Layer 3 of a small transformer language model trained on English Wikipedia (9 layers, counted from 0, width 64).
A neuron adds its activation times its output weights to the MLP's output. To switch it off is to set its activation to zero at one token and run the rest of the model.
A neuron's activation on a vector x is GELU(weights . x + bias), where the dot is the dot product.

Input weights of the MLP neurons that the questions are about. A number n stands for (n - 500) times 0.002.
n7 (bias -0.049): 363,380,504,396,477,377,514,472,487,305,522,558,503,459,502,291,417,555,429,499,763,656,537,521,505,358,604,322,375,618,880,535,518,465,454,336,580,561,512,267,420,474,491,670,590,535,236,585,622,645,458,347,527,341,531,530,590,699,584,357,743,464,464,546
n56 (bias 0.018): 472,535,598,582,515,629,691,573,731,526,381,444,550,469,523,581,416,413,494,706,328,632,658,489,550,500,391,418,538,544,579,414,527,531,490,667,394,427,545,463,526,405,586,693,435,379,488,370,441,529,454,405,473,572,454,174,397,391,494,446,360,689,572,408
n65 (bias -0.011): 540,621,441,555,568,386,318,283,673,458,260,512,374,523,661,529,553,569,503,406,610,484,604,460,342,557,380,467,502,481,391,387,657,778,530,595,364,431,653,554,397,493,231,371,385,549,629,525,247,592,602,709,629,577,367,430,519,573,622,460,563,453,784,264
n74 (bias 0.004): 484,457,333,586,481,618,280,607,590,271,376,442,480,588,713,658,519,574,390,614,423,559,370,477,600,369,522,489,656,456,437,804,346,465,578,144,408,380,779,676,678,450,613,445,525,533,493,585,635,502,710,449,598,370,378,291,471,608,484,376,688,348,475,501
n84 (bias -0.067): 503,473,360,510,632,467,388,503,666,431,369,365,570,542,490,583,458,463,733,513,486,770,550,711,635,530,71,620,385,442,660,416,482,521,482,508,469,738,658,333,472,137,636,597,470,400,732,736,391,447,444,199,664,559,557,518,33,567,318,748,611,498,459,370
n88 (bias 0.008): 302,321,517,483,746,404,331,466,449,509,706,666,429,484,590,554,645,321,258,531,661,647,428,552,711,488,514,399,479,478,528,620,268,616,514,441,520,599,515,488,320,289,421,569,461,528,287,599,344,541,456,396,656,350,703,654,614,423,380,340,737,501,636,517
n97 (bias -0.049): 539,476,556,267,547,568,486,688,442,529,392,443,597,519,518,306,351,599,509,502,415,537,318,517,666,643,492,174,522,717,554,539,402,342,408,385,472,595,496,532,579,323,589,539,468,592,614,563,410,658,709,506,594,556,517,459,397,619,111,696,371,493,491,591
n104 (bias -0.030): 327,210,438,403,585,509,563,542,708,479,744,550,424,336,605,440,484,345,542,595,547,659,638,612,681,510,380,693,563,427,454,497,436,454,596,544,512,486,433,500,401,575,420,548,513,327,436,431,379,224,532,426,607,522,514,485,652,440,466,449,499,627,573,660
n125 (bias -0.040): 310,633,553,544,450,372,705,392,687,560,401,492,489,557,670,537,445,384,473,776,628,487,444,771,688,509,532,600,431,437,473,639,739,508,538,419,486,520,542,408,362,291,357,461,330,686,557,613,653,493,628,402,364,386,229,332,439,484,593,481,319,336,516,455
n132 (bias -0.021): 566,672,249,586,481,575,427,475,497,589,636,633,482,561,409,339,650,465,409,555,602,504,843,621,622,551,369,374,466,619,393,540,645,400,371,416,476,722,613,616,518,552,453,563,450,461,434,485,361,481,475,291,438,390,374,524,397,482,419,330,505,607,456,548
n139 (bias -0.029): 686,633,215,555,391,571,373,514,660,569,454,395,441,523,414,364,535,476,395,520,670,530,514,604,351,557,538,426,625,890,189,469,559,523,453,385,342,271,427,540,453,500,566,301,482,698,555,475,619,398,923,592,582,493,492,479,476,501,314,494,573,419,631,312
n140 (bias -0.040): 591,655,714,481,384,572,503,722,776,414,613,338,441,573,433,419,631,654,304,284,504,420,470,347,464,467,808,679,544,377,600,561,497,208,441,281,582,316,418,716,437,800,485,716,399,261,694,395,381,571,382,394,420,559,342,530,526,584,434,715,539,433,400,439
n142 (bias -0.021): 354,654,432,515,424,557,460,620,447,523,442,410,575,652,714,425,367,537,430,628,379,719,519,740,434,519,415,519,444,515,615,432,420,764,459,591,408,301,614,310,377,463,471,360,361,533,386,926,630,547,412,603,562,548,235,397,591,380,525,227,493,549,566,427
n171 (bias -0.034): 471,567,515,663,659,621,473,476,383,478,735,670,356,588,625,229,288,425,466,495,445,470,685,708,534,445,475,246,521,534,674,462,526,527,379,223,397,369,444,662,549,401,426,569,447,357,469,562,516,590,676,472,426,560,644,458,556,592,466,341,479,540,466,548
n230 (bias -0.038): 425,481,354,635,489,484,507,739,545,365,517,398,557,557,484,634,467,501,424,520,402,495,565,593,334,655,415,543,453,429,687,461,606,614,663,433,367,472,570,425,687,428,604,709,242,494,505,483,235,519,418,375,494,575,391,479,414,371,407,433,594,587,565,428
n246 (bias -0.017): 462,508,314,518,547,630,273,321,734,597,641,452,686,285,515,288,458,559,378,639,243,435,378,583,426,346,446,504,613,445,373,606,450,552,524,495,616,485,502,294,500,429,513,684,618,474,602,426,347,476,620,539,608,406,623,662,555,640,641,466,600,494,613,334

Output weights of the MLP neurons that the questions are about. A number n stands for (n - 500) times 0.00042.
n7: 635,456,350,450,538,347,508,715,475,468,473,968,668,648,203,667,336,537,355,378,343,452,734,504,375,651,434,598,568,482,189,682,533,651,639,612,403,378,272,403,480,525,479,573,398,575,438,179,422,506,428,705,460,628,618,430,418,320,506,646,532,680,422,526
n56: 522,493,448,532,732,815,479,376,359,616,376,733,667,616,252,412,281,510,309,642,455,522,541,365,700,535,495,276,392,432,630,615,430,373,472,412,416,539,407,498,338,390,651,416,644,671,398,672,705,483,577,425,556,578,346,302,242,229,565,737,560,570,509,595
n65: 351,426,597,596,412,500,448,366,432,460,571,568,298,686,591,418,343,564,445,482,629,214,810,379,467,758,400,542,501,507,497,537,329,457,428,596,414,406,656,759,712,558,663,657,692,609,397,530,279,410,579,836,427,250,557,536,262,346,220,627,450,437,615,588
n74: 577,561,628,374,525,418,518,299,440,359,478,471,379,490,360,247,536,408,487,518,584,584,459,447,531,704,460,498,389,569,470,403,518,412,428,635,562,638,451,352,387,648,368,519,545,697,531,414,351,689,331,409,400,827,759,573,483,403,628,598,492,579,590,556
n84: 395,529,416,267,440,155,435,445,466,638,403,213,683,409,720,698,403,579,930,744,481,513,791,770,626,653,710,220,583,386,23,495,711,571,205,541,522,500,299,506,538,619,435,405,290,823,885,608,372,391,750,239,703,311,188,636,367,406,658,590,723,550,124,328
n88: 327,651,473,469,367,538,458,549,512,646,420,485,804,466,667,413,545,733,311,648,459,490,522,546,415,643,629,375,453,157,737,521,740,823,393,654,630,583,445,495,434,366,668,490,189,364,393,466,578,569,288,376,518,524,455,434,394,337,707,588,530,267,276,527
n97: 467,388,349,658,462,574,553,412,492,652,387,312,615,316,528,595,639,425,572,559,443,701,272,437,545,436,750,569,271,261,270,369,580,719,713,769,454,465,530,783,139,556,474,453,611,792,407,415,483,310,588,599,519,399,625,604,583,578,417,286,492,511,582,327
n104: 461,652,788,569,494,472,378,456,204,416,345,410,588,439,643,843,208,395,446,632,336,580,505,770,325,662,547,541,657,456,296,518,738,493,283,477,499,575,724,341,528,352,446,584,417,356,442,248,541,679,534,427,487,651,484,365,492,370,584,419,639,540,424,421
n125: 361,517,629,678,665,516,619,336,376,488,249,406,587,203,469,764,524,435,377,553,580,517,528,351,355,888,635,726,507,437,481,606,487,279,486,925,825,669,361,297,704,484,561,324,487,488,423,501,755,519,468,457,405,567,824,503,453,253,507,216,549,536,483,286
n132: 577,414,501,466,483,779,841,627,554,483,217,684,478,479,313,508,866,659,712,459,392,422,522,227,390,589,408,340,472,499,489,280,716,536,349,516,546,417,375,734,405,480,390,554,284,697,369,461,314,590,589,731,605,314,379,460,600,436,403,522,601,751,305,435
n139: 555,172,687,390,469,551,605,556,289,482,410,352,556,552,528,506,238,253,292,531,449,304,383,301,717,525,495,447,834,407,699,752,793,405,564,364,668,685,598,345,392,499,458,619,591,725,434,351,559,743,379,594,456,609,632,522,453,500,696,272,241,575,648,397
n140: 628,379,619,475,899,600,512,266,436,665,446,619,522,525,500,255,654,365,127,95,670,503,370,597,524,417,509,541,56,562,355,411,626,578,492,722,533,470,579,902,479,548,606,501,329,489,754,477,366,554,266,387,606,359,368,823,591,420,637,477,545,615,568,278
n142: 590,470,888,538,588,485,362,623,605,739,574,571,700,555,505,540,778,562,501,467,731,255,525,334,455,469,530,629,494,466,663,583,311,306,506,269,547,382,603,587,405,327,707,616,496,198,719,311,396,546,350,594,431,470,501,662,329,114,565,608,409,442,485,539
n171: 687,228,637,377,434,737,551,437,409,582,318,540,452,286,426,646,687,359,492,346,610,401,579,386,359,386,446,545,625,459,600,621,452,715,417,621,274,506,666,438,286,579,583,618,480,748,634,476,501,754,571,423,609,435,279,420,370,285,665,719,455,408,409,706
n230: 530,402,359,172,666,603,720,386,524,556,559,654,589,443,462,543,493,601,324,646,642,306,506,395,527,739,514,464,548,247,501,583,618,466,350,715,189,309,520,668,625,428,167,240,401,370,380,605,661,554,589,586,500,743,661,310,763,457,513,579,509,637,305,555
n246: 225,425,612,518,584,624,404,480,463,716,580,580,361,461,583,583,607,644,268,409,429,502,490,420,424,593,325,385,397,319,556,479,569,326,258,709,702,461,379,669,556,513,562,562,364,694,550,562,652,641,411,525,377,558,668,378,442,474,542,442,268,245,632,641

Each question names a token from some text and the token that comes next. It shows the vector x that enters the MLP there. A number n stands for (n - 500) times 0.008.

Then comes g, the gradient of the next token's log-probability with respect to the MLP's output, scaled to length 1. A neuron's effect is roughly proportional to its activation times (output weights . g). A number n stands for (n - 500) times 0.00091.

" native", then " language"
x: 596,244,596,536,650,772,336,234,389,449,522,597,565,477,362,474,408,454,134,689,429,261,556,452,375,753,401,553,351,230,395,526,521,439,536,571,447,593,501,595,796,468,513,627,518,610,477,495,514,581,483,441,433,624,474,459,528,425,621,652,446,448,709,669
g: 620,292,489,343,456,452,510,701,543,237,341,592,522,533,587,547,410,309,606,648,654,426,533,431,398,465,601,559,579,533,274,499,607,151,561,695,305,279,743,509,405,663,395,667,849,492,458,394,438,600,363,511,775,300,536,362,557,662,598,563,462,356,488,564
Which neuron, switched off, raises the next token's probability most? n246

" and", then " these"
x: 577,552,728,439,605,571,425,432,425,537,342,403,606,420,412,650,416,377,194,600,406,479,470,261,542,679,435,510,526,319,495,598,722,476,276,493,418,387,494,391,584,494,458,469,658,724,332,348,732,553,796,417,479,538,523,423,363,606,605,603,634,249,652,524
g: 582,577,637,547,587,302,703,365,407,716,511,358,448,327,463,415,649,515,268,532,534,477,552,539,292,450,492,558,585,828,598,379,403,788,577,590,335,545,390,361,645,412,238,517,488,291,466,421,558,417,513,381,457,619,651,751,343,779,476,652,290,657,502,295
Which two neurons, each switched off alone, lower its probability most, in order? n74, n125

" Bah", then "asa"
x: 482,398,562,500,692,691,398,399,537,336,539,405,472,285,423,579,305,726,353,464,503,496,488,725,474,782,464,649,419,89,378,560,593,351,518,697,420,437,457,517,640,564,528,425,632,542,392,531,591,452,647,383,440,702,393,476,670,399,551,702,272,355,623,603
g: 620,312,714,401,375,265,394,612,455,623,488,443,425,366,622,429,565,325,490,670,535,287,642,708,494,374,666,304,684,260,300,509,544,694,462,401,699,450,375,610,594,434,560,281,288,567,399,371,648,489,375,375,641,375,764,491,433,640,557,586,678,750,574,540
Switching off which neuron hurts the next token most? n104

" station", then " and"
x: 676,348,630,488,480,672,417,421,557,390,568,526,654,460,478,591,410,423,136,567,482,286,645,513,518,809,439,458,359,183,513,561,497,463,293,519,509,633,470,569,842,454,679,395,524,608,378,505,626,574,485,418,436,550,432,527,307,285,720,469,530,499,644,431
g: 629,526,485,560,362,338,567,342,712,386,348,576,438,589,570,559,274,678,422,633,465,481,330,447,528,363,402,599,662,292,395,240,731,619,536,547,371,496,829,414,462,509,642,453,425,501,502,471,428,769,708,464,506,675,588,502,502,252,738,682,520,426,172,366
Switching off which neuron hurts the next token most? n230

"ose", then " a"
x: 569,464,554,420,648,614,382,279,338,610,497,529,399,405,302,551,281,504,107,735,567,355,438,598,558,654,458,387,518,345,396,361,586,466,431,708,341,589,373,606,785,453,594,631,483,518,449,619,579,534,657,413,573,755,507,318,564,432,575,557,481,419,727,491
g: 295,472,730,612,464,510,427,367,529,431,415,654,584,574,307,673,817,617,515,310,607,643,522,422,546,336,367,377,700,619,445,592,307,687,521,373,202,289,465,614,307,681,565,606,510,653,261,319,367,596,725,473,603,670,585,550,385,468,464,605,383,438,536,315
Switching off which neuron hurts the next token most? n171

" det", then "ached"
x: 506,487,542,193,534,778,525,279,453,695,452,323,542,470,390,667,454,623,363,473,588,385,734,337,601,753,355,558,378,154,410,499,507,591,296,520,379,249,600,653,495,502,619,539,591,568,379,536,589,693,507,441,628,610,506,416,316,515,552,637,545,518,608,369
g: 239,462,702,526,546,212,394,429,702,539,793,411,475,450,445,271,532,573,391,570,582,467,468,436,583,791,542,388,496,382,366,680,722,400,343,604,631,404,587,496,541,545,390,523,429,444,425,435,547,505,510,527,728,526,465,892,634,317,385,208,641,281,536,538
Which neuron, switched off, raises the next token's probability most? n56

"ale", then "."
x: 498,603,558,545,552,540,540,449,497,488,557,521,493,422,490,601,201,431,24,687,548,311,555,395,430,750,527,418,385,104,431,526,465,550,237,618,478,568,499,538,594,471,636,524,558,524,398,554,604,541,499,412,600,759,512,374,460,378,716,514,466,609,731,543
g: 281,388,582,524,536,559,495,251,518,516,723,555,556,713,635,287,586,396,386,381,724,650,645,615,481,575,539,363,204,451,635,451,239,394,484,401,489,552,234,748,592,457,552,272,553,458,438,585,587,319,352,462,492,665,723,473,562,555,437,355,340,581,785,664
Which neuron, switched off, raises the next token's probability most? n171

"\n", then "The"
x: 513,432,720,636,690,436,495,506,313,602,413,345,455,536,319,532,260,421,270,509,338,753,436,275,548,817,348,518,556,385,571,453,518,404,323,669,465,445,614,406,706,615,639,497,533,563,326,607,621,429,581,459,408,625,346,404,601,515,800,546,513,474,356,493
g: 466,283,468,534,429,323,521,454,663,622,656,490,594,517,360,750,576,558,406,478,599,457,320,531,524,293,462,501,317,685,661,468,564,609,644,309,484,362,756,177,636,562,467,485,442,371,599,221,790,376,573,495,546,421,565,556,606,201,448,402,322,697,680,667
Which neuron, switched off, raises the next token's probability most? n56

" pred", then "ators"
x: 532,449,693,369,616,671,324,246,461,476,589,387,556,450,443,696,532,396,401,579,407,388,579,341,422,684,462,547,382,285,519,563,747,277,539,652,560,244,524,568,454,414,687,553,439,481,258,541,603,715,435,358,647,581,305,423,495,452,683,668,516,404,791,494
g: 565,458,302,805,418,671,715,442,752,520,517,411,391,695,342,469,424,511,488,517,632,396,489,555,668,599,489,671,570,353,531,505,575,326,439,549,505,561,494,542,848,324,245,457,135,483,381,361,434,427,496,529,735,532,373,678,533,368,702,422,294,401,354,627
Which neuron, switched off, raises the next token's probability most? n56

"===", then "L"
x: 531,376,618,362,723,374,352,442,195,561,319,403,508,509,237,473,357,610,267,627,539,739,513,444,558,737,479,417,290,586,561,536,335,491,477,445,622,521,574,690,654,650,503,593,476,503,248,517,585,344,530,617,374,612,500,335,486,515,756,599,609,512,483,588
g: 123,541,578,487,386,231,431,310,643,641,448,607,577,677,555,308,322,578,424,503,292,677,670,624,365,562,323,521,513,456,737,532,421,655,429,560,517,447,658,539,364,609,573,353,575,333,614,427,447,530,589,506,480,499,439,806,701,477,458,659,649,558,166,320
Switching off which neuron hurts the next token most? n88

" a", then "ug"
x: 632,400,578,264,566,909,377,327,388,505,483,474,552,256,303,656,162,555,319,532,496,406,483,360,606,625,387,368,421,555,408,388,501,331,374,645,428,429,490,581,705,444,672,481,615,688,484,503,521,518,593,578,696,533,551,329,499,624,681,478,699,459,591,559
g: 485,593,537,417,543,610,573,550,330,377,456,334,418,339,432,448,526,644,630,233,311,695,615,632,705,428,487,483,211,160,680,406,447,491,560,606,812,346,508,730,422,503,701,327,598,236,592,686,629,429,466,357,606,700,396,583,510,422,360,627,584,508,504,463
Which two neurons, each switched off alone, lower its probability most, in order? n97, n246

" e", then "gg"
x: 476,516,665,339,716,550,428,128,497,630,574,416,448,293,380,822,222,459,280,600,365,434,644,493,583,650,450,534,470,290,652,491,535,386,460,637,630,521,369,623,623,504,618,347,354,403,478,549,600,581,411,393,687,583,401,382,474,457,610,569,644,465,724,440
g: 370,389,520,309,361,487,680,352,649,512,703,724,643,339,450,371,370,497,554,564,532,542,305,315,279,366,542,287,710,453,566,563,512,497,421,850,670,647,263,471,234,691,435,689,692,602,720,401,409,385,447,464,371,468,635,655,423,521,621,563,567,444,532,396
Switching off which neuron hurts the next token most? n84

" was", then " poor"
x: 604,546,787,540,465,795,420,283,314,569,593,422,656,439,347,576,316,368,228,577,533,470,494,398,555,771,347,512,378,443,509,622,660,426,373,602,452,369,554,548,482,519,586,439,546,741,332,486,515,537,677,267,499,638,490,397,370,348,592,518,530,258,644,640
g: 600,356,670,425,480,429,766,421,462,527,400,395,384,320,292,628,470,542,679,634,568,272,609,524,446,243,270,402,525,770,506,426,352,532,676,466,371,607,423,449,411,604,230,519,409,536,560,646,243,701,749,542,814,374,607,389,471,440,507,528,589,634,706,473
Which neuron, switched off, raises the next token's probability most? n125

" and", then " sal"
x: 697,513,599,314,582,698,512,401,467,652,416,433,553,369,459,610,409,399,163,620,326,446,564,245,490,574,510,454,435,537,474,525,666,339,218,680,386,426,567,418,691,490,572,507,623,674,301,375,636,600,701,419,551,551,564,356,403,469,525,637,744,307,559,484
g: 323,599,501,367,496,588,603,455,729,483,436,529,450,412,483,647,269,438,594,343,366,531,642,470,554,499,299,851,522,453,527,595,340,399,493,825,472,404,476,419,535,619,346,316,557,630,748,536,431,509,508,579,936,226,638,347,280,518,461,546,457,484,592,319
Which neuron, switched off, raises the next token's probability most? n139

"aps", then ","
x: 624,535,617,480,632,618,435,397,361,481,737,484,593,471,537,676,316,379,68,568,539,405,517,596,532,713,542,559,386,212,503,609,616,499,191,632,340,465,527,484,555,367,655,476,485,531,297,538,521,501,422,427,508,718,525,346,543,310,674,609,448,473,757,487
g: 346,631,303,641,557,460,642,376,705,403,441,735,544,587,424,414,539,544,630,728,395,287,387,710,582,525,292,217,618,592,551,548,634,691,380,579,460,674,390,358,471,245,575,464,424,513,592,673,510,490,450,538,411,411,731,371,507,422,512,300,169,434,789,480
Which neuron, switched off, raises the next token's probability most? n142

" end", then "ors"
x: 636,409,721,558,798,729,366,274,175,389,485,398,603,437,336,513,538,458,240,456,495,345,463,576,509,751,574,317,543,202,497,492,536,471,407,454,459,458,511,671,600,413,601,515,469,580,425,672,513,614,523,236,375,606,450,501,647,468,699,627,626,427,654,563
g: 549,394,592,552,355,627,723,539,406,562,538,491,624,324,276,567,733,591,460,493,550,408,584,431,265,329,229,327,516,347,488,249,390,448,654,250,529,863,547,422,753,487,525,514,267,583,626,449,580,484,422,631,489,732,228,453,550,566,544,485,594,568,535,717
Switching off which neuron hurts the next token most? n171

"icle", then " 15"
x: 815,498,509,438,533,593,523,597,301,500,418,464,808,503,419,542,365,658,242,598,537,440,448,442,525,828,442,298,409,452,308,442,566,518,307,564,435,557,488,470,441,640,692,541,593,491,316,539,594,375,521,362,446,772,474,381,550,413,817,431,365,489,493,513
g: 146,533,584,657,531,508,433,699,549,409,270,500,529,558,458,476,388,519,581,510,591,614,469,698,792,305,537,543,586,652,703,457,370,835,383,268,414,881,547,468,415,408,458,401,631,703,415,377,422,484,602,543,538,245,484,506,293,411,405,564,349,547,367,482
Switching off which neuron hurts the next token most? n56

" (", then "Sing"
x: 488,478,693,470,537,561,371,322,225,547,356,365,616,474,362,601,284,641,135,551,344,563,521,651,489,568,540,638,320,273,722,564,579,503,415,489,421,536,598,669,507,651,640,499,595,649,196,405,535,436,676,513,548,542,432,406,463,452,638,605,572,339,461,737
g: 371,667,381,494,560,559,589,633,209,498,543,277,369,647,591,486,805,602,517,389,347,493,773,540,490,815,541,356,259,440,486,105,425,454,566,453,603,573,495,528,543,643,459,688,484,374,340,640,396,573,289,486,532,730,415,489,339,467,427,765,504,498,516,475
Switching off which neuron hurts the next token most? n74

"ard", then " Mal"
x: 603,534,432,535,415,510,357,488,370,615,519,474,658,500,369,553,300,575,104,645,507,368,642,496,558,805,495,475,490,192,352,501,749,389,309,563,380,446,429,498,720,404,501,532,623,473,321,582,541,388,625,487,483,795,504,449,530,406,695,598,532,427,556,665
g: 479,530,244,567,264,389,691,498,351,671,122,490,590,589,613,519,502,433,730,507,487,396,515,232,640,578,394,537,614,733,670,313,628,488,242,506,650,411,480,573,385,539,423,730,496,358,834,350,283,330,411,619,501,510,479,666,471,490,570,579,497,601,466,546
Switching off which neuron hurts the next token most? n132

"SR", then " on"
x: 543,455,647,437,685,569,458,401,582,382,526,569,596,347,472,479,256,606,243,624,344,310,608,625,579,675,376,420,366,116,357,617,500,512,404,600,406,787,526,647,681,449,560,413,510,499,386,567,570,394,511,518,575,696,522,540,429,337,763,526,338,607,380,638
g: 616,481,638,724,458,438,438,497,339,490,585,596,574,478,755,215,725,390,504,307,407,645,367,421,734,514,402,427,497,392,790,513,441,481,544,363,737,472,336,489,591,481,481,440,315,676,276,470,634,610,779,354,321,703,369,635,444,283,520,563,346,388,671,428
Switching off which neuron hurts the next token most? n246

" en", then "ab"
x: 585,491,614,323,541,640,437,87,311,508,581,324,619,430,349,868,525,475,307,482,528,493,572,356,566,614,346,371,526,270,573,501,597,321,457,591,489,499,490,654,475,627,527,617,382,524,417,540,574,686,671,240,588,603,409,484,623,290,638,546,554,350,747,495
g: 457,603,405,712,607,692,294,775,447,571,354,344,227,320,480,324,460,594,444,281,599,387,699,571,841,589,625,612,617,378,448,514,610,496,582,470,490,581,529,530,663,360,508,410,323,646,275,441,464,694,450,399,614,451,278,504,401,506,454,775,259,500,626,441
Switching off which neuron hurts the next token most? n88

" the", then " river"
x: 623,307,543,359,663,721,368,383,438,439,422,410,540,458,322,728,298,601,226,561,499,265,493,330,628,861,459,568,481,473,391,532,501,343,353,525,407,468,564,399,721,472,490,425,624,654,434,337,569,501,616,696,580,557,567,356,545,518,554,576,725,407,626,501
g: 530,325,463,403,415,678,606,606,585,398,564,507,574,404,560,498,515,517,404,599,495,439,442,390,597,151,477,479,447,345,434,361,286,489,576,789,518,283,167,521,695,509,376,353,401,505,655,726,736,552,717,533,459,357,407,614,363,509,595,465,420,815,806,596
Which neuron, switched off, raises the next token's probability most? n74

"il", then "are"
x: 579,344,467,445,651,526,475,396,488,631,426,420,568,437,311,627,270,532,110,702,549,414,633,525,444,585,568,550,535,273,324,409,554,451,318,619,421,419,371,494,723,491,534,542,524,533,201,637,662,514,571,532,719,826,418,313,529,398,614,577,465,584,618,642
g: 478,521,526,447,520,507,440,608,644,486,623,325,531,362,212,508,333,483,569,296,516,454,543,767,600,555,497,448,361,234,444,634,552,425,813,807,450,662,497,744,391,483,544,141,555,355,217,551,475,479,594,434,662,671,435,540,629,561,324,619,381,431,414,688
Which neuron, switched off, raises the next token's probability most? n142

"an", then " P"
x: 501,408,550,505,600,587,422,398,491,465,501,445,522,423,422,649,326,542,119,729,478,366,446,697,503,649,495,596,482,131,314,622,608,306,363,640,399,466,464,543,634,443,573,478,592,485,253,612,649,414,546,468,687,745,540,438,591,254,661,536,442,547,667,656
g: 449,297,488,438,421,387,620,553,452,411,389,720,424,311,493,626,655,264,552,614,512,429,457,287,428,644,417,405,666,591,279,349,626,307,608,646,619,739,358,630,650,738,378,598,476,556,506,327,399,355,453,882,319,600,636,622,342,577,565,630,440,342,402,645
Switching off which neuron hurts the next token most? n125

"ating", then " any"
x: 537,545,596,495,647,652,398,259,194,495,511,485,528,487,436,449,351,523,143,673,480,355,572,397,565,793,471,480,337,326,358,596,572,543,385,611,257,531,507,432,698,501,566,630,396,440,403,548,613,518,602,428,573,670,585,351,465,519,613,688,435,496,805,505
g: 336,437,663,492,463,420,526,266,449,608,713,537,591,549,213,606,857,479,593,432,697,597,512,517,361,357,453,453,499,739,574,514,546,790,649,428,261,516,383,420,411,566,485,420,571,619,222,276,406,538,728,269,476,573,498,661,391,438,429,684,395,405,671,370
Switching off which neuron hurts the next token most? n171

"econd", then " hand"
x: 571,478,553,438,722,666,206,573,272,372,541,327,544,554,521,572,342,551,265,637,548,303,441,452,534,676,591,369,395,282,304,551,676,470,296,646,454,496,760,673,635,462,497,500,596,527,306,532,342,498,431,410,552,672,440,516,583,431,756,540,529,580,616,604
g: 469,655,587,216,506,558,662,534,676,601,397,386,538,632,84,518,552,433,602,612,445,281,201,214,319,522,503,503,433,680,710,607,396,554,490,444,769,472,526,587,503,441,545,522,494,586,558,581,634,498,512,550,568,485,902,293,340,577,396,459,500,384,395,405
Switching off which neuron hurts the next token most? n132

" the", then " ethnic"
x: 565,409,601,332,739,706,343,376,379,450,450,393,544,410,308,691,243,546,254,560,420,262,447,289,648,734,437,670,463,496,411,517,546,334,334,597,402,466,642,500,686,463,419,449,647,652,441,419,561,418,519,724,643,579,631,306,565,496,602,580,580,533,672,511
g: 389,579,353,628,591,329,563,530,635,561,326,515,444,212,605,317,721,439,347,656,663,538,470,225,277,295,538,499,398,431,406,686,734,422,447,611,522,335,495,269,610,511,404,716,410,750,598,547,409,692,531,376,477,344,358,502,723,637,625,611,377,563,532,697
Which two neurons, each switched off alone, lower its probability most, in order? n246, n74

")", then " is"
x: 652,481,771,609,604,558,314,410,385,540,541,558,568,488,505,494,260,488,175,590,441,681,476,387,443,684,376,381,305,177,443,526,691,559,306,591,403,582,596,501,684,429,567,389,456,652,348,438,734,549,489,586,501,644,525,452,561,447,572,550,416,273,513,611
g: 807,406,740,550,635,496,518,355,616,467,667,431,370,367,134,617,540,670,565,486,521,398,387,258,681,484,383,741,621,513,440,417,587,703,613,616,730,434,632,415,487,310,526,523,328,404,242,487,579,311,500,331,407,437,526,617,366,491,364,354,696,536,681,482
Which two neurons, each switched off alone, lower its probability most, in order? n142, n125

"ing", then " the"
x: 616,609,681,461,554,567,412,308,284,536,525,459,520,622,412,491,337,586,111,696,458,411,606,500,512,708,530,406,350,279,386,634,600,474,249,618,268,445,599,512,744,510,571,563,497,479,362,529,610,463,648,419,625,663,477,289,432,439,637,609,532,438,694,470
g: 306,482,656,675,469,295,389,423,320,537,417,538,414,620,319,612,920,554,574,497,562,524,490,317,471,419,556,444,666,797,410,624,518,752,563,405,195,281,439,496,409,534,389,463,488,619,439,446,338,610,768,528,497,660,496,586,404,575,214,690,413,465,604,417
Switching off which neuron hurts the next token most? n171

" a", then " foot"
x: 595,309,595,342,535,774,410,330,321,490,361,447,626,305,264,723,140,627,432,530,531,397,404,315,719,728,480,356,515,518,423,418,460,364,508,569,532,406,450,480,649,450,643,431,617,678,548,681,466,448,510,629,606,556,497,314,502,590,741,484,681,423,619,588
g: 284,407,475,380,549,378,792,492,504,384,748,751,230,510,408,397,518,500,541,622,353,306,597,291,548,610,317,327,490,481,595,195,464,382,509,654,520,608,419,615,771,481,445,564,437,524,612,441,476,489,659,715,608,562,570,754,304,258,690,412,403,531,615,530
Which two neurons, each switched off alone, lower its probability most, in order? n74, n246

" another", then " wood"
x: 517,318,593,303,579,850,453,322,448,471,459,517,498,412,346,542,276,469,286,696,523,316,461,344,550,804,511,356,444,356,443,484,571,319,428,413,367,604,554,479,707,400,678,434,533,671,540,369,582,526,618,501,650,591,531,351,537,625,708,373,682,442,638,631
g: 627,559,536,670,347,644,454,519,657,326,649,425,263,554,638,437,256,616,448,605,348,465,479,368,488,195,594,515,483,365,472,227,349,595,510,759,625,208,345,662,558,389,524,465,587,558,633,731,435,861,416,540,418,472,570,548,236,517,485,494,486,579,689,523
Which two neurons, each switched off alone, lower its probability most, in order? n246, n97

" with", then " it"
x: 498,430,622,535,648,743,486,329,347,617,383,414,544,414,316,669,367,440,54,617,388,384,451,267,335,706,386,435,408,398,480,528,591,528,259,576,339,640,475,562,592,635,564,585,563,547,465,481,579,621,676,468,653,576,540,474,357,630,560,634,575,409,732,375
g: 571,535,734,621,485,245,539,537,283,590,831,552,434,533,598,482,693,642,384,481,299,702,423,489,474,617,646,437,526,599,552,280,530,531,508,588,327,542,279,456,533,322,498,240,485,237,355,584,688,525,691,365,293,803,487,644,442,473,423,268,572,433,600,467
Switching off which neuron hurts the next token most? n246

" section", then " of"
x: 602,466,654,528,680,818,447,431,417,444,506,480,645,487,466,700,350,589,114,503,445,263,540,537,629,743,531,396,304,227,402,547,553,485,333,519,458,668,474,558,816,427,596,431,374,560,389,569,591,446,505,308,376,660,449,530,458,434,643,536,448,532,645,412
g: 289,560,444,372,653,513,346,584,576,601,461,720,541,541,342,675,677,371,591,411,313,502,324,491,444,455,606,392,471,409,223,403,577,576,670,499,330,719,561,509,601,684,448,914,518,420,634,486,404,744,517,268,502,358,97,602,592,541,513,545,456,391,531,494
Which neuron, switched off, raises the next token's probability most? n230

"bridge", then " ("
x: 624,450,535,509,615,482,445,501,361,357,538,467,628,475,389,670,295,444,181,681,386,295,517,464,556,778,460,473,477,224,348,593,571,609,382,571,489,625,422,567,779,521,564,461,495,456,435,660,642,406,648,438,341,776,485,430,437,215,728,415,505,575,605,583
g: 294,328,437,560,557,442,732,436,242,420,348,544,536,433,759,536,504,458,433,391,335,661,329,430,489,681,483,345,328,500,688,336,499,642,492,649,544,647,408,589,533,632,649,414,519,530,234,214,530,515,566,490,485,916,494,776,469,346,747,513,497,434,572,462
Switching off which neuron hurts the next token most? n74

"==", then "T"
x: 568,409,645,356,684,466,428,466,349,558,414,470,544,491,287,379,385,595,242,609,507,760,518,380,482,792,443,436,252,620,493,589,389,522,469,494,578,287,599,682,622,506,463,586,541,507,186,524,658,380,438,540,345,634,438,310,383,601,738,638,655,520,519,585
g: 574,461,730,310,422,331,560,445,687,463,626,803,551,668,490,474,475,462,450,488,157,661,645,819,285,536,451,415,360,315,675,382,416,490,470,616,733,431,590,374,469,774,486,481,382,342,537,639,373,526,495,359,489,421,470,638,612,307,563,612,596,455,205,477
Switching off which neuron hurts the next token most? n7